Layer 3 of a small transformer language model trained on English Wikipedia (8 layers, counted from 0, width 64).
A neuron adds its activation times its output weights to the MLP's output. To switch it off is to set its activation to zero at one token and run the rest of the model.
A neuron's activation on a vector x is GELU(weights . x + bias), where the dot is the dot product.

Input weights of the MLP neurons that the questions are about. A number n stands for (n - 500) times 0.0031.
n0 (bias -0.109): 450 315 341 406 610 527 498 543 799 441 460 516 727 564 518 360 648 416 566 563 280 431 488 477 565 465 367 579 695 304 469 393 507 279 368 877 514 412 606 565 612 543 559 592 346 443 598 499 342 473 338 564 606 305 260 578 405 601 622 383 444 394 570 411
n22 (bias -0.106): 277 770 590 709 396 315 366 386 551 345 559 608 750 496 422 405 172 375 473 697 455 409 704 463 815 371 370 414 752 525 478 425 546 579 463 590 716 426 539 420 545 414 494 878 618 343 434 571 123 634 275 790 441 355 633 452 456 434 574 525 435 483 572 391
n34 (bias 0.039): 373 490 386 418 486 592 528 376 597 536 368 500 496 314 417 361 427 586 663 719 569 610 583 614 376 487 662 493 510 561 301 502 424 286 408 506 488 444 435 653 512 322 558 626 465 772 650 406 519 623 571 477 555 297 366 568 641 413 621 571 153 527 566 475
n44 (bias -0.121): 299 86 622 211 514 517 636 341 339 383 452 450 444 409 554 611 383 501 215 316 624 596 525 913 638 695 607 766 571 469 400 416 515 575 401 404 257 480 382 604 475 429 315 609 502 726 669 382 760 687 763 439 434 564 689 271 702 578 646 764 168 485 481 448
n67 (bias -0.164): 571 590 456 651 520 495 437 579 578 391 345 595 476 343 369 603 544 735 371 387 433 391 565 604 744 346 529 393 588 370 633 255 620 498 454 444 454 407 472 534 452 340 268 405 388 578 760 556 751 527 654 389 467 331 426 213 481 571 420 474 496 647 644 571
n75 (bias -0.063): 628 487 563 544 555 495 369 544 635 355 294 504 421 412 527 563 547 594 533 863 375 471 470 418 607 394 399 443 356 706 375 513 195 414 637 329 555 653 320 621 625 519 617 467 332 432 286 360 338 548 639 534 636 370 517 547 405 511 579 543 462 412 690 939
n81 (bias -0.158): 594 309 636 434 344 345 712 521 553 203 390 343 496 367 603 624 521 642 325 489 494 626 485 388 329 616 590 395 460 329 291 428 318 516 518 674 262 689 396 682 336 592 621 325 430 502 419 579 563 440 715 461 553 753 746 585 604 472 498 526 539 708 432 481
n91 (bias -0.051): 492 343 489 515 645 484 663 571 345 96 274 330 746 606 264 333 395 462 575 484 500 613 614 406 606 258 637 469 489 394 651 491 389 543 583 622 735 352 439 263 629 631 328 569 510 695 711 605 678 595 796 465 410 583 449 447 564 635 524 397 659 591 504 162
n113 (bias 0.005): 703 278 307 601 539 359 314 504 532 496 309 349 607 527 583 465 367 744 530 684 297 280 581 563 816 568 703 354 608 421 518 143 488 532 520 443 631 238 499 309 388 533 581 279 471 469 640 810 623 605 646 636 615 405 520 529 488 366 606 597 506 672 603 334
n114 (bias -0.027): 300 694 534 536 631 508 467 355 768 493 199 475 628 344 554 545 763 352 449 677 485 251 459 553 491 600 588 526 457 391 626 575 578 505 329 580 479 568 487 621 289 576 477 476 500 450 337 230 285 199 679 468 457 443 644 435 480 574 450 433 512 741 660 433
n131 (bias -0.067): 552 446 325 630 524 377 570 248 641 640 366 598 429 427 283 519 575 409 449 532 540 603 338 556 568 485 494 303 479 465 746 516 589 567 635 505 542 613 574 569 460 309 646 586 477 451 443 576 702 532 454 486 569 654 369 371 649 395 350 441 550 603 558 573
n169 (bias -0.185): 429 510 335 609 411 466 762 762 470 629 642 615 648 452 282 574 607 721 171 496 428 295 492 754 354 495 31 449 442 763 302 519 521 383 391 345 668 536 336 535 610 684 356 664 148 691 630 607 351 467 293 494 527 230 577 425 669 764 698 402 256 703 469 617
n209 (bias -0.065): 261 583 402 760 274 495 618 533 767 862 519 336 491 388 324 390 383 566 400 490 607 497 416 586 596 364 299 552 496 427 552 371 487 377 561 376 544 566 690 735 691 330 588 721 470 697 433 279 650 480 354 562 614 444 342 533 661 318 614 193 346 423 655 607
n214 (bias -0.040): 462 360 261 448 545 455 405 236 742 569 615 648 533 335 649 520 551 504 485 529 483 547 615 735 464 496 472 413 644 559 412 408 625 443 409 606 446 530 502 455 596 404 567 227 566 479 460 220 352 472 527 739 473 545 520 553 630 410 250 520 418 583 755 345
n217 (bias -0.084): 546 372 441 458 565 500 562 421 365 681 441 274 474 568 585 608 470 333 625 658 147 516 473 588 481 692 467 456 711 293 594 534 491 588 570 524 593 516 475 484 673 526 483 358 473 525 443 462 395 403 229 464 617 561 415 591 604 614 497 507 351 524 658 524
n219 (bias -0.070): 596 490 711 617 699 406 432 339 498 407 605 407 361 489 482 496 399 761 577 529 507 770 302 608 476 584 449 608 324 375 377 549 190 545 741 189 458 596 508 634 592 436 643 554 550 365 525 529 275 307 620 332 345 538 566 232 793 466 705 752 287 476 418 690

Output weights of the MLP neurons that the questions are about. A number n stands for (n - 500) times 0.0013.
n0: 239 834 748 472 633 543 621 492 536 421 435 477 466 471 229 417 366 498 626 399 334 576 498 619 286 536 636 609 366 657 579 523 243 745 333 75 316 554 574 568 434 639 476 421 560 488 220 641 572 446 568 492 474 536 743 585 414 676 504 547 692 556 421 481
n22: 722 445 507 470 529 525 595 88 296 338 227 314 589 376 624 514 265 417 529 634 309 555 728 443 606 472 576 353 728 524 483 435 399 678 229 618 647 550 540 674 551 458 306 657 457 456 247 702 567 518 556 643 635 210 720 164 330 611 760 485 346 479 819 615
n34: 376 581 649 433 335 483 559 349 455 601 528 294 686 511 561 749 533 427 362 185 694 267 385 357 523 649 285 557 422 404 623 414 909 502 682 427 909 606 324 263 462 703 467 729 369 290 473 499 469 529 460 463 802 605 409 592 677 368 360 513 525 342 351 813
n44: 817 710 515 338 543 381 562 534 408 609 445 210 684 115 828 199 257 278 757 386 335 721 711 596 345 389 71 99 940 420 758 633 255 772 390 502 463 451 283 497 362 449 450 668 503 668 467 414 452 765 647 506 755 512 551 478 459 402 551 515 153 589 759 561
n67: 361 612 667 529 567 376 380 331 441 324 721 503 710 621 290 443 753 504 660 375 804 346 459 396 653 271 474 524 542 659 445 465 731 612 310 477 60 381 561 771 446 650 343 439 234 594 786 610 581 534 539 507 384 724 418 362 520 628 446 614 432 393 282 645
n75: 529 539 429 434 506 517 269 746 652 416 529 419 601 373 656 630 542 634 429 478 565 398 166 357 396 571 192 347 385 622 622 225 546 369 230 709 499 366 505 479 427 356 562 566 562 412 736 416 526 287 815 655 555 708 476 422 391 481 722 707 415 473 736 614
n81: 558 430 527 436 616 689 222 490 574 592 395 649 415 368 365 205 608 583 537 589 503 665 659 791 528 545 390 691 635 510 545 310 583 592 605 404 432 481 564 627 401 562 430 552 474 536 640 230 538 388 400 421 390 395 294 380 387 489 461 479 561 387 820 608
n91: 660 333 551 489 794 483 362 186 540 356 536 609 411 656 671 670 619 680 345 405 406 526 466 297 475 732 319 635 465 435 435 309 921 436 640 439 278 646 707 289 376 497 640 447 459 426 479 589 521 516 540 606 378 450 512 467 443 489 593 381 672 504 342 455
n113: 436 698 500 462 461 498 649 313 482 456 677 410 473 846 465 490 469 509 300 364 632 486 676 405 433 373 397 605 340 696 430 764 568 400 676 555 272 600 597 334 527 489 399 629 276 388 581 459 608 520 601 609 319 581 481 562 478 361 737 700 536 361 125 509
n114: 446 370 679 635 515 754 663 647 657 663 430 688 436 168 438 504 489 490 516 702 391 437 336 577 566 400 440 212 402 714 743 545 270 405 315 509 719 353 381 669 242 361 451 646 492 506 669 559 767 475 368 425 542 457 648 649 452 361 167 586 685 546 333 424
n131: 392 590 528 503 571 351 784 737 602 288 502 325 448 705 557 272 459 438 331 426 506 519 803 465 473 654 504 315 549 568 508 540 486 491 362 655 372 583 568 327 504 496 349 567 486 553 486 614 489 455 515 319 402 620 629 366 356 551 421 581 356 302 617 847
n169: 563 191 568 403 592 695 403 535 612 545 337 599 701 469 667 541 535 314 210 832 449 610 600 445 252 339 396 674 634 656 642 625 334 423 346 745 544 466 543 633 449 662 504 402 524 670 307 486 428 332 73 611 470 494 526 143 658 688 432 335 352 443 386 805
n209: 744 468 653 141 828 527 344 423 547 179 344 822 495 631 670 687 531 427 677 596 469 528 383 387 417 617 736 414 347 457 510 513 530 770 421 466 270 377 41 237 368 829 535 728 463 349 363 284 360 368 667 735 628 601 492 328 448 604 427 701 531 593 604 226
n214: 512 667 440 612 482 538 580 477 313 358 453 535 414 568 404 497 618 541 458 658 699 399 111 580 666 568 533 491 494 597 613 667 480 388 471 640 496 609 417 399 575 641 342 656 285 435 417 640 597 620 609 289 455 345 411 350 435 556 468 599 420 566 297 484
n217: 507 728 481 541 423 545 742 455 549 496 620 565 752 299 412 391 325 577 368 522 666 543 544 337 533 540 547 348 554 370 645 312 601 449 227 487 607 484 496 534 503 420 334 521 362 661 467 574 324 662 454 399 815 355 392 521 555 506 711 487 559 180 460 517
n219: 292 394 361 348 368 530 319 510 578 508 652 472 476 396 530 572 545 403 499 693 622 403 681 446 644 459 719 733 623 462 539 606 561 380 423 682 669 351 731 731 566 370 433 264 262 278 460 523 589 567 694 526 654 542 672 476 314 365 557 442 421 485 242 413

Each question names a token from some text and the token that comes next. It shows the vector x that enters the MLP there. A number n stands for (n - 500) times 0.0063.

Then comes g, the gradient of the next token's log-probability with respect to the MLP's output, scaled to length 1. A neuron's effect is roughly proportional to its activation times (output weights . g). A number n stands for (n - 500) times 0.001.

"\n", then "-"
x: 703 605 409 560 167 404 641 452 354 426 573 691 760 746 620 651 574 757 843 576 322 462 213 474 529 438 673 630 472 649 566 582 426 484 186 462 553 578 414 544 279 440 775 430 319 752 476 213 599 430 487 591 526 499 475 474 587 396 295 532 365 90 247 553
g: 505 689 466 502 475 621 323 573 467 523 524 579 701 321 310 394 601 456 505 436 617 490 452 400 381 504 571 364 696 528 537 210 634 573 337 489 757 629 411 363 733 760 604 370 337 461 270 294 636 607 405 487 407 437 524 630 365 422 490 483 612 488 589 677
Switching off which neuron hurts the next token most? n34

" sol", then "o"
x: 550 582 303 500 257 348 641 350 370 212 553 686 786 536 600 725 302 694 769 427 168 286 207 588 612 449 585 558 565 577 619 709 674 601 277 508 779 711 459 566 383 592 741 356 395 654 446 294 509 409 634 464 434 563 398 565 602 522 390 557 273 200 323 606
g: 385 661 464 632 552 287 504 332 447 467 479 544 363 410 598 408 733 659 473 409 328 392 314 528 509 436 303 562 245 510 359 417 536 276 302 497 442 503 705 550 591 671 540 741 655 591 231 511 609 472 661 604 596 491 352 542 588 468 518 590 734 568 579 575
Which two neurons, each switched off alone, lower its probability most, in order? n75, n214

" W", then "ig"
x: 579 637 321 688 195 302 793 439 359 538 718 539 677 656 610 563 381 672 866 625 267 483 136 718 531 385 567 568 476 493 609 593 434 478 244 502 715 642 470 604 322 467 718 367 469 642 425 285 643 390 486 436 551 639 610 582 443 346 291 404 508 114 260 533
g: 542 541 333 329 523 360 523 457 571 506 676 356 751 670 431 552 207 534 256 464 508 407 590 423 488 327 675 418 529 465 451 314 492 775 420 483 492 613 518 386 561 178 498 473 332 613 717 601 632 427 711 600 628 345 448 576 528 619 587 557 503 436 606 467
Which neuron, switched off, raises the next token's probability most? n209

"'", then " A"
x: 632 586 362 514 236 304 691 443 442 358 625 788 755 615 470 681 487 641 818 329 287 412 208 560 643 337 579 650 476 623 576 684 471 437 256 407 862 646 535 459 277 542 624 182 418 767 451 307 597 460 515 533 500 575 591 506 626 387 329 475 454 270 176 557
g: 487 329 502 479 298 396 461 437 560 591 420 581 480 646 551 379 516 538 499 533 368 326 590 515 608 314 526 746 321 426 382 425 415 269 651 496 384 296 594 723 526 575 412 640 242 503 588 628 439 607 468 602 677 359 455 408 744 711 535 604 534 471 413 799
Switching off which neuron hurts the next token most? n169

" La", then " for"
x: 623 573 334 551 263 395 664 316 299 398 607 490 750 595 580 571 309 704 950 404 164 421 160 526 596 442 504 669 530 613 542 441 477 601 214 617 761 675 525 665 348 355 693 408 409 652 443 411 608 414 558 468 475 522 614 544 801 390 350 512 333 179 351 645
g: 333 217 534 756 820 517 240 435 498 626 606 735 488 542 398 550 624 592 629 514 408 450 608 364 437 623 271 672 286 411 490 717 627 316 515 574 530 598 548 473 312 457 407 610 474 469 469 482 668 460 517 386 478 508 534 489 438 332 514 423 572 495 309 624
Which two neurons, each switched off alone, lower its probability most, in order? n219, n34

"a", then " when"
x: 629 408 385 557 187 369 600 465 270 310 688 661 845 625 492 679 455 726 892 399 258 384 187 551 537 455 643 603 435 557 603 533 603 564 249 526 776 627 511 521 249 473 536 430 347 727 448 358 730 400 595 411 368 543 663 466 652 427 329 561 539 192 258 530
g: 475 610 566 641 512 626 389 411 562 526 625 640 323 496 557 585 531 601 574 435 514 482 683 310 517 542 602 565 259 661 672 609 475 343 231 539 505 708 422 266 246 387 693 451 599 205 352 492 540 501 544 609 239 540 567 660 331 633 463 458 518 459 499 423
Which neuron, switched off, raises the next token's probability most? n44

"ections", then "\n\n"
x: 618 590 473 622 171 498 522 413 288 354 661 767 754 755 540 626 367 720 800 403 170 453 228 583 621 502 556 670 493 428 658 674 516 597 279 433 620 818 465 534 222 436 656 511 314 559 353 337 563 240 654 375 440 468 648 504 574 428 353 459 577 248 254 587
g: 584 458 275 507 427 646 753 366 825 512 302 518 295 601 511 428 605 471 458 270 504 561 603 391 301 555 706 401 408 656 585 345 657 346 703 569 618 596 462 513 519 314 427 454 415 622 519 419 418 529 467 413 337 542 544 440 475 542 801 411 454 670 538 441
Which neuron, switched off, raises the next token's probability most? n219

" through", then " "
x: 691 482 424 480 292 392 495 421 303 413 758 816 841 763 634 723 466 653 830 566 216 398 222 586 501 489 608 627 569 599 580 497 455 525 200 540 767 554 509 590 290 563 624 342 329 562 498 328 490 461 622 495 413 475 481 473 516 438 285 536 448 190 88 579
g: 526 624 332 512 352 481 864 444 545 197 653 409 438 519 500 567 619 590 596 555 561 576 572 421 418 743 570 482 507 602 481 413 206 423 577 545 249 435 358 390 400 388 588 730 621 424 450 453 303 390 583 631 566 546 540 486 474 443 715 359 678 513 342 522
Which two neurons, each switched off alone, lower its probability most, in order? n113, n0

" F", then "K"
x: 645 646 235 589 178 287 787 302 331 575 730 535 677 643 626 560 384 601 819 530 231 482 227 594 539 354 607 669 571 532 585 630 469 530 239 594 705 718 493 588 394 515 726 299 554 738 493 326 657 358 483 477 534 580 519 483 427 328 298 450 393 140 292 494
g: 453 396 548 619 591 355 481 481 317 599 580 369 437 548 635 412 853 576 438 643 609 499 474 321 563 501 359 649 428 642 485 584 389 368 540 648 228 548 579 469 242 527 452 517 396 528 342 367 427 570 444 632 345 598 757 491 707 300 758 532 551 431 378 493
Switching off which neuron hurts the next token most? n214

"ll", then "is"
x: 592 560 430 583 111 392 545 372 344 307 661 681 780 667 488 599 427 809 691 304 270 442 177 613 590 283 632 549 485 613 641 645 580 530 203 606 647 721 555 531 312 525 647 383 336 635 559 298 701 374 734 334 531 607 581 547 478 434 303 389 552 179 343 563
g: 552 397 338 619 275 463 715 500 555 211 289 417 523 483 500 668 420 475 557 607 391 565 438 442 250 365 694 217 549 561 533 474 496 750 535 720 483 434 367 526 661 338 623 712 662 526 471 557 482 556 551 529 504 547 425 624 387 529 513 424 374 381 765 497
Switching off which neuron hurts the next token most? n131

" as", then " well"
x: 576 469 561 549 336 360 511 390 337 399 641 741 835 779 605 676 397 607 828 548 281 420 231 619 581 376 604 626 498 596 643 488 421 547 178 602 749 546 610 562 213 589 657 372 308 641 468 239 455 500 493 524 329 466 684 583 521 523 270 475 513 178 117 557
g: 581 613 565 497 592 727 323 462 529 582 393 418 588 412 414 585 303 260 392 461 512 435 688 697 717 493 495 322 604 540 662 623 547 346 467 624 466 446 477 419 311 261 565 664 423 422 330 257 319 664 391 576 346 547 484 587 571 562 480 721 689 510 632 414
Switching off which neuron hurts the next token most? n22

" sp", then "lit"
x: 527 687 418 406 236 358 681 329 360 228 683 743 758 607 561 708 451 663 925 432 269 415 205 682 636 463 637 542 577 445 552 738 467 512 358 498 784 735 356 477 397 496 681 372 575 679 453 262 549 358 511 452 464 566 418 584 525 430 247 520 374 173 370 434
g: 564 518 588 483 730 570 404 615 512 307 374 413 275 507 566 558 758 556 585 392 370 384 411 537 482 758 554 344 667 491 428 588 669 425 452 197 288 471 303 570 298 601 573 382 619 608 311 497 419 608 448 798 584 445 520 616 616 530 583 415 509 508 396 453
Which neuron, switched off, raises the next token's probability most? n217

" G", then "io"
x: 667 596 388 521 121 393 733 357 217 451 604 533 685 576 573 581 392 652 849 523 319 523 160 599 629 366 526 614 503 572 678 731 490 439 251 560 756 660 532 524 381 406 749 400 439 742 453 381 657 340 452 378 418 728 631 627 514 327 249 445 448 194 291 506
g: 595 288 397 784 565 543 604 411 613 542 511 349 362 426 363 585 366 685 678 386 689 342 657 282 398 420 372 603 388 501 518 488 656 548 406 490 410 733 502 504 417 688 458 438 490 304 569 398 740 347 500 532 528 510 429 632 502 618 553 543 394 307 382 761
Switching off which neuron hurts the next token most? n131

"k", then "ö"
x: 537 567 420 514 211 321 687 428 399 426 709 616 706 687 562 674 478 797 798 412 272 484 168 576 596 398 561 527 373 454 584 588 429 414 223 500 758 685 481 604 333 461 730 389 350 823 470 276 801 313 566 443 449 556 618 560 598 390 272 439 499 131 414 496
g: 359 494 485 541 485 468 706 601 381 443 579 267 298 500 485 390 549 504 588 552 618 392 421 545 534 416 358 582 499 595 623 626 377 391 684 798 430 337 570 609 410 105 351 445 415 725 590 661 448 470 302 509 704 481 587 388 708 626 486 565 561 549 463 371
Which neuron, switched off, raises the next token's probability most? n209

"\n\n", then "D"
x: 699 545 481 538 222 445 545 477 264 408 537 795 736 722 584 653 540 642 799 597 289 467 253 593 517 504 633 731 470 617 628 704 442 524 183 386 622 568 340 536 190 532 728 462 345 765 510 272 548 391 478 544 403 536 512 548 554 383 273 482 455 102 190 559
g: 538 504 656 553 666 441 424 683 377 596 538 419 371 424 324 292 618 714 563 498 506 495 549 436 303 595 277 619 525 717 555 326 330 370 527 467 365 353 578 576 646 268 346 521 379 448 336 445 294 592 481 551 593 794 683 512 614 525 345 605 560 591 617 581
Switching off which neuron hurts the next token most? n75

"hol", then "m"
x: 626 637 294 517 206 368 593 457 407 351 725 588 809 645 484 634 503 661 716 453 219 408 155 427 606 323 499 467 568 550 780 626 545 554 212 539 697 670 682 430 275 424 658 292 289 735 395 394 734 360 693 505 417 596 573 545 520 431 314 511 467 171 400 670
g: 554 662 448 525 584 710 312 572 512 408 351 618 696 344 413 665 625 277 439 609 389 539 484 452 383 441 353 427 624 591 724 647 440 601 514 507 354 473 607 344 327 501 600 338 429 561 264 398 229 531 479 599 306 736 561 664 567 574 582 350 419 638 519 607
Which neuron, switched off, raises the next token's probability most? n131

" results", then " of"
x: 546 580 595 577 225 537 607 382 255 304 609 849 756 708 476 699 430 700 773 502 254 467 311 615 612 453 553 665 470 471 700 592 559 468 178 435 655 822 476 456 259 630 693 454 394 477 383 306 501 356 658 464 422 529 661 519 436 456 358 509 426 143 151 498
g: 301 413 663 454 416 509 466 397 283 474 651 673 691 701 388 380 454 463 565 549 603 472 500 636 427 640 137 506 507 467 682 414 378 514 558 363 564 544 780 664 701 588 470 420 366 414 354 422 510 569 491 334 517 446 362 520 419 401 611 342 570 690 497 739
Switching off which neuron hurts the next token most? n219

" not", then " cross"
x: 536 463 456 572 368 385 629 381 226 395 655 751 724 751 589 767 448 622 856 543 294 395 255 802 577 326 666 515 524 534 566 383 614 576 238 598 650 645 368 464 216 641 693 359 348 614 574 214 460 441 668 514 500 516 502 516 398 548 424 515 403 136 175 519
g: 500 503 432 444 549 609 540 539 567 471 669 419 695 240 391 610 339 611 491 527 620 412 296 535 636 517 497 525 453 644 441 581 354 620 494 571 471 496 539 573 308 666 396 697 320 240 476 722 594 700 467 493 435 347 367 519 350 780 280 228 520 537 619 518
Switching off which neuron hurts the next token most? n214

"K", then "\n"
x: 530 665 327 544 240 277 709 398 350 537 634 581 718 623 585 588 476 672 773 503 238 500 132 636 624 415 548 500 414 550 534 609 496 360 187 668 691 665 581 559 342 503 685 348 350 757 494 240 710 394 538 467 455 645 668 549 551 333 287 505 674 118 259 493
g: 592 571 363 527 765 607 463 317 541 542 607 489 508 456 481 530 496 613 452 336 638 585 602 468 501 538 667 553 313 770 577 554 645 569 404 578 608 742 501 253 338 465 367 651 550 175 378 284 397 449 317 572 357 657 581 347 401 429 553 446 527 502 614 320
Switching off which neuron hurts the next token most? n209

"ala", then " S"
x: 550 493 330 635 216 315 584 472 371 411 663 660 830 617 489 632 492 794 800 359 330 371 94 474 538 424 678 485 450 520 534 559 650 621 253 589 570 675 657 453 293 472 669 335 263 714 472 329 768 412 615 470 389 574 613 551 601 424 357 502 537 119 278 603
g: 506 820 524 558 472 469 762 549 524 356 524 423 628 677 533 400 389 244 504 685 424 470 306 574 532 487 493 358 491 410 491 719 309 309 455 474 711 632 547 552 424 432 516 373 454 606 525 599 662 388 531 377 812 392 470 609 432 694 519 443 407 335 375 335
Which neuron, switched off, raises the next token's probability most? n81

".", then " Jer"
x: 617 431 420 490 260 523 548 410 278 355 623 845 710 767 594 639 565 644 821 533 240 282 302 589 641 392 725 663 484 662 601 593 449 511 194 522 622 508 407 505 215 540 668 432 319 797 389 262 479 383 651 457 323 562 573 560 611 505 277 415 524 240 242 613
g: 728 457 530 595 594 502 453 587 343 503 357 686 501 470 261 496 303 553 566 607 391 593 515 523 290 249 471 721 386 404 340 534 483 452 654 526 438 345 687 508 403 505 441 734 342 409 505 698 373 607 302 644 737 612 408 441 398 595 577 622 650 444 597 355
Which neuron, switched off, raises the next token's probability most? n75

"-e", then "ight"
x: 578 608 271 476 258 402 572 342 384 390 630 650 805 593 555 616 468 621 887 462 236 398 144 553 682 411 679 646 584 548 632 609 410 683 130 552 674 563 542 594 256 511 598 418 365 705 549 322 574 426 690 421 320 394 720 448 647 507 322 511 477 137 362 483
g: 137 350 561 465 288 440 685 468 642 641 528 491 441 483 545 419 302 538 586 500 525 720 293 498 683 471 563 579 334 436 734 553 412 664 396 704 401 350 308 449 564 385 339 556 468 548 557 649 279 444 565 638 637 550 469 497 415 687 420 633 623 405 593 494
Which neuron, switched off, raises the next token's probability most? n91

" F", then "BC"
x: 661 631 233 614 199 320 782 316 364 515 739 580 707 648 615 578 392 638 842 530 275 442 236 622 542 383 562 662 561 509 600 597 498 530 186 615 717 658 467 618 402 483 700 277 492 773 528 352 656 384 506 466 503 564 496 478 442 316 255 442 394 129 308 475
g: 331 562 539 453 650 390 542 523 464 570 498 449 461 335 550 375 413 404 339 562 675 635 449 537 484 481 389 644 347 526 652 388 427 472 579 495 264 452 582 668 239 395 550 650 417 643 393 442 449 696 552 462 326 627 605 681 758 260 719 339 527 699 345 670
Switching off which neuron hurts the next token most? n217

"und", then "a"
x: 592 516 309 677 235 306 647 453 397 444 693 704 799 677 644 638 485 719 752 360 271 345 196 588 609 352 670 440 441 492 563 553 587 434 172 548 680 680 556 536 348 552 634 373 438 845 556 257 720 359 622 503 507 537 515 499 402 347 273 424 549 154 320 512
g: 545 455 642 630 316 414 638 541 503 285 240 582 565 618 517 367 669 327 532 433 392 331 563 549 634 457 487 187 481 559 593 709 476 423 362 667 546 461 498 430 863 525 335 681 655 500 329 513 378 476 618 444 709 498 343 562 402 502 525 376 499 620 543 477
Which neuron, switched off, raises the next token's probability most? n67

" list", then " won"
x: 489 600 498 553 208 452 642 352 260 329 624 847 844 718 542 612 346 751 715 541 299 408 248 684 635 471 611 566 409 495 537 634 538 516 178 455 668 729 522 437 388 709 755 401 361 581 281 300 511 335 457 466 379 617 489 687 487 454 300 466 602 221 256 530
g: 402 313 383 616 540 348 714 428 598 436 655 337 454 401 527 696 652 515 462 330 396 514 359 416 723 350 491 752 315 445 315 728 469 453 499 555 416 426 479 402 317 342 462 570 546 397 647 534 715 476 702 647 542 576 687 672 617 365 497 596 518 362 523 377
Which neuron, switched off, raises the next token's probability most? n22

"ann", then "emor"
x: 550 553 305 719 215 359 616 468 316 438 660 521 661 706 559 610 376 741 745 386 161 509 110 625 677 313 694 398 535 514 526 523 676 484 181 547 650 667 594 513 208 532 677 460 367 668 559 256 729 335 570 492 540 564 612 592 494 402 349 396 585 185 395 630
g: 599 325 465 523 482 345 675 512 561 470 490 463 458 492 654 640 369 454 587 521 569 327 391 512 398 239 559 767 424 540 643 555 382 632 438 494 659 350 462 490 626 348 468 386 619 389 254 743 689 457 306 402 474 479 735 656 470 723 659 520 399 380 590 312
Which neuron, switched off, raises the next token's probability most? n67

"j", then "isl"
x: 584 554 273 551 243 344 670 427 361 434 824 533 717 708 480 495 461 648 916 416 236 405 177 606 667 423 682 461 437 532 576 492 475 493 116 618 727 626 507 542 294 482 686 407 473 731 548 287 720 411 587 331 507 481 668 438 617 451 309 487 565 152 434 495
g: 804 376 590 487 449 544 520 688 380 431 653 320 222 502 373 633 727 534 486 377 494 576 463 617 473 465 332 614 620 318 464 511 444 540 603 612 368 534 618 233 550 559 464 443 333 447 501 707 471 380 453 635 455 362 737 695 526 634 662 367 412 332 487 394
Switching off which neuron hurts the next token most? n91

"'s", then " Car"
x: 628 585 357 510 254 330 626 345 460 315 654 730 753 715 559 736 469 585 879 386 355 422 222 565 656 333 566 658 509 609 557 576 372 509 297 488 787 672 583 538 269 497 678 257 404 713 508 303 573 421 561 601 439 520 522 491 580 335 270 515 453 230 99 613
g: 572 465 536 611 152 538 595 340 602 683 417 308 532 534 573 411 296 505 300 304 414 398 494 529 579 390 352 574 412 671 380 431 659 366 634 579 531 477 765 775 676 598 534 405 381 581 522 721 461 445 512 357 720 584 482 398 580 452 533 410 532 330 551 549
Which neuron, switched off, raises the next token's probability most? n214

"-", then " Gr"
x: 599 621 412 497 162 355 695 461 330 515 608 622 792 803 537 610 412 596 874 463 345 467 262 479 609 459 604 696 516 548 558 600 405 511 165 436 653 579 441 682 291 479 742 407 360 836 381 264 528 349 616 507 477 448 420 506 612 594 277 557 493 89 288 499
g: 680 512 408 487 596 646 355 660 397 434 495 426 523 546 425 641 660 611 499 548 570 322 693 556 109 669 517 643 574 491 476 551 268 417 489 404 579 502 490 525 550 298 631 546 551 409 340 143 609 499 331 513 467 606 474 580 215 675 498 517 664 460 531 496
Which neuron, switched off, raises the next token's probability most? n34

"i", then ","
x: 602 499 360 513 221 319 616 446 341 336 647 676 794 656 466 668 463 682 828 283 330 436 122 547 650 479 665 628 509 618 540 600 592 671 253 543 681 662 546 514 187 434 582 282 315 746 440 399 757 396 540 403 470 571 680 333 627 469 316 448 545 235 291 532
g: 504 362 546 608 756 560 133 478 508 609 669 412 441 493 337 503 526 588 700 398 534 483 455 452 347 525 536 415 502 652 703 601 706 497 402 633 556 681 608 435 506 712 444 445 529 262 486 304 534 464 509 333 547 493 543 558 472 419 285 675 392 648 256 331
Switching off which neuron hurts the next token most? n67

"e", then "gh"
x: 549 505 322 562 224 359 596 337 359 360 747 709 838 647 530 647 415 697 881 280 195 446 185 554 601 403 723 632 497 572 605 558 504 607 235 502 744 679 424 572 257 510 560 381 360 681 400 340 723 385 578 434 414 499 677 440 578 497 308 490 511 298 298 577
g: 865 537 402 405 671 418 704 607 468 556 557 260 584 124 400 451 420 367 348 452 454 507 295 643 641 502 446 483 560 595 327 563 320 384 586 481 518 487 442 552 504 404 373 503 611 708 580 525 670 652 451 718 576 463 460 602 435 539 410 459 595 292 606 479
Switching off which neuron hurts the next token most? n44

" Col", then "er"
x: 718 608 350 634 202 480 586 313 338 375 534 545 778 615 495 616 291 648 788 448 166 422 220 532 579 444 533 665 638 619 676 522 648 506 226 557 786 568 546 563 362 492 782 484 316 642 518 411 579 323 559 400 379 593 628 655 579 303 216 346 394 221 329 713
g: 547 551 409 451 289 522 582 355 667 482 436 514 578 414 830 581 283 753 476 457 723 566 491 464 521 313 683 349 492 230 472 557 579 400 446 512 675 531 487 562 539 386 481 424 445 440 668 396 654 781 470 325 248 498 578 674 368 555 453 567 563 407 484 367
Switching off which neuron hurts the next token most? n217

"o", then " I"
x: 510 486 289 645 253 243 684 399 351 360 669 610 714 641 544 620 377 731 884 415 216 448 196 513 626 505 674 573 558 517 552 626 553 517 303 515 697 657 560 576 268 545 616 373 323 791 432 289 805 366 583 478 418 451 607 501 630 406 301 485 486 161 289 588
g: 459 375 419 552 539 460 504 425 445 714 441 503 401 667 382 548 562 522 424 564 536 527 563 568 571 443 354 743 291 438 542 649 496 471 649 640 261 373 975 509 539 622 343 389 453 313 503 619 369 568 665 581 401 446 477 232 514 660 482 512 585 380 306 536
Switching off which neuron hurts the next token most? n113

"mi", then "ere"
x: 586 624 452 435 224 381 549 412 295 225 611 698 811 708 582 679 434 783 875 362 268 531 221 495 530 466 589 555 366 557 475 636 484 592 192 493 763 669 553 700 270 527 598 436 357 717 474 303 648 367 698 373 438 512 616 352 639 478 377 527 462 213 344 411
g: 411 545 724 732 323 603 379 545 449 598 372 517 357 396 470 461 475 712 563 577 330 585 585 610 455 479 567 433 683 485 440 487 637 352 534 625 494 400 269 529 479 531 423 341 470 736 525 263 467 691 241 495 785 444 436 525 537 583 406 566 512 644 530 183
Switching off which neuron hurts the next token most? n81

"-", then " V"
x: 594 616 412 489 157 354 699 465 332 523 618 620 792 804 540 606 415 586 874 466 343 470 261 481 609 455 606 692 517 543 556 605 405 510 164 434 654 588 440 678 295 481 749 413 361 835 381 267 527 347 617 509 476 446 423 509 609 593 280 554 486 89 288 494
g: 623 443 475 616 657 566 413 644 441 555 500 400 467 532 473 637 651 637 475 537 431 270 808 451 63 621 443 589 638 603 535 452 388 386 475 444 665 477 536 473 652 388 653 567 520 440 350 232 528 486 337 411 410 587 442 493 220 708 580 460 603 420 539 486
Which neuron, switched off, raises the next token's probability most? n34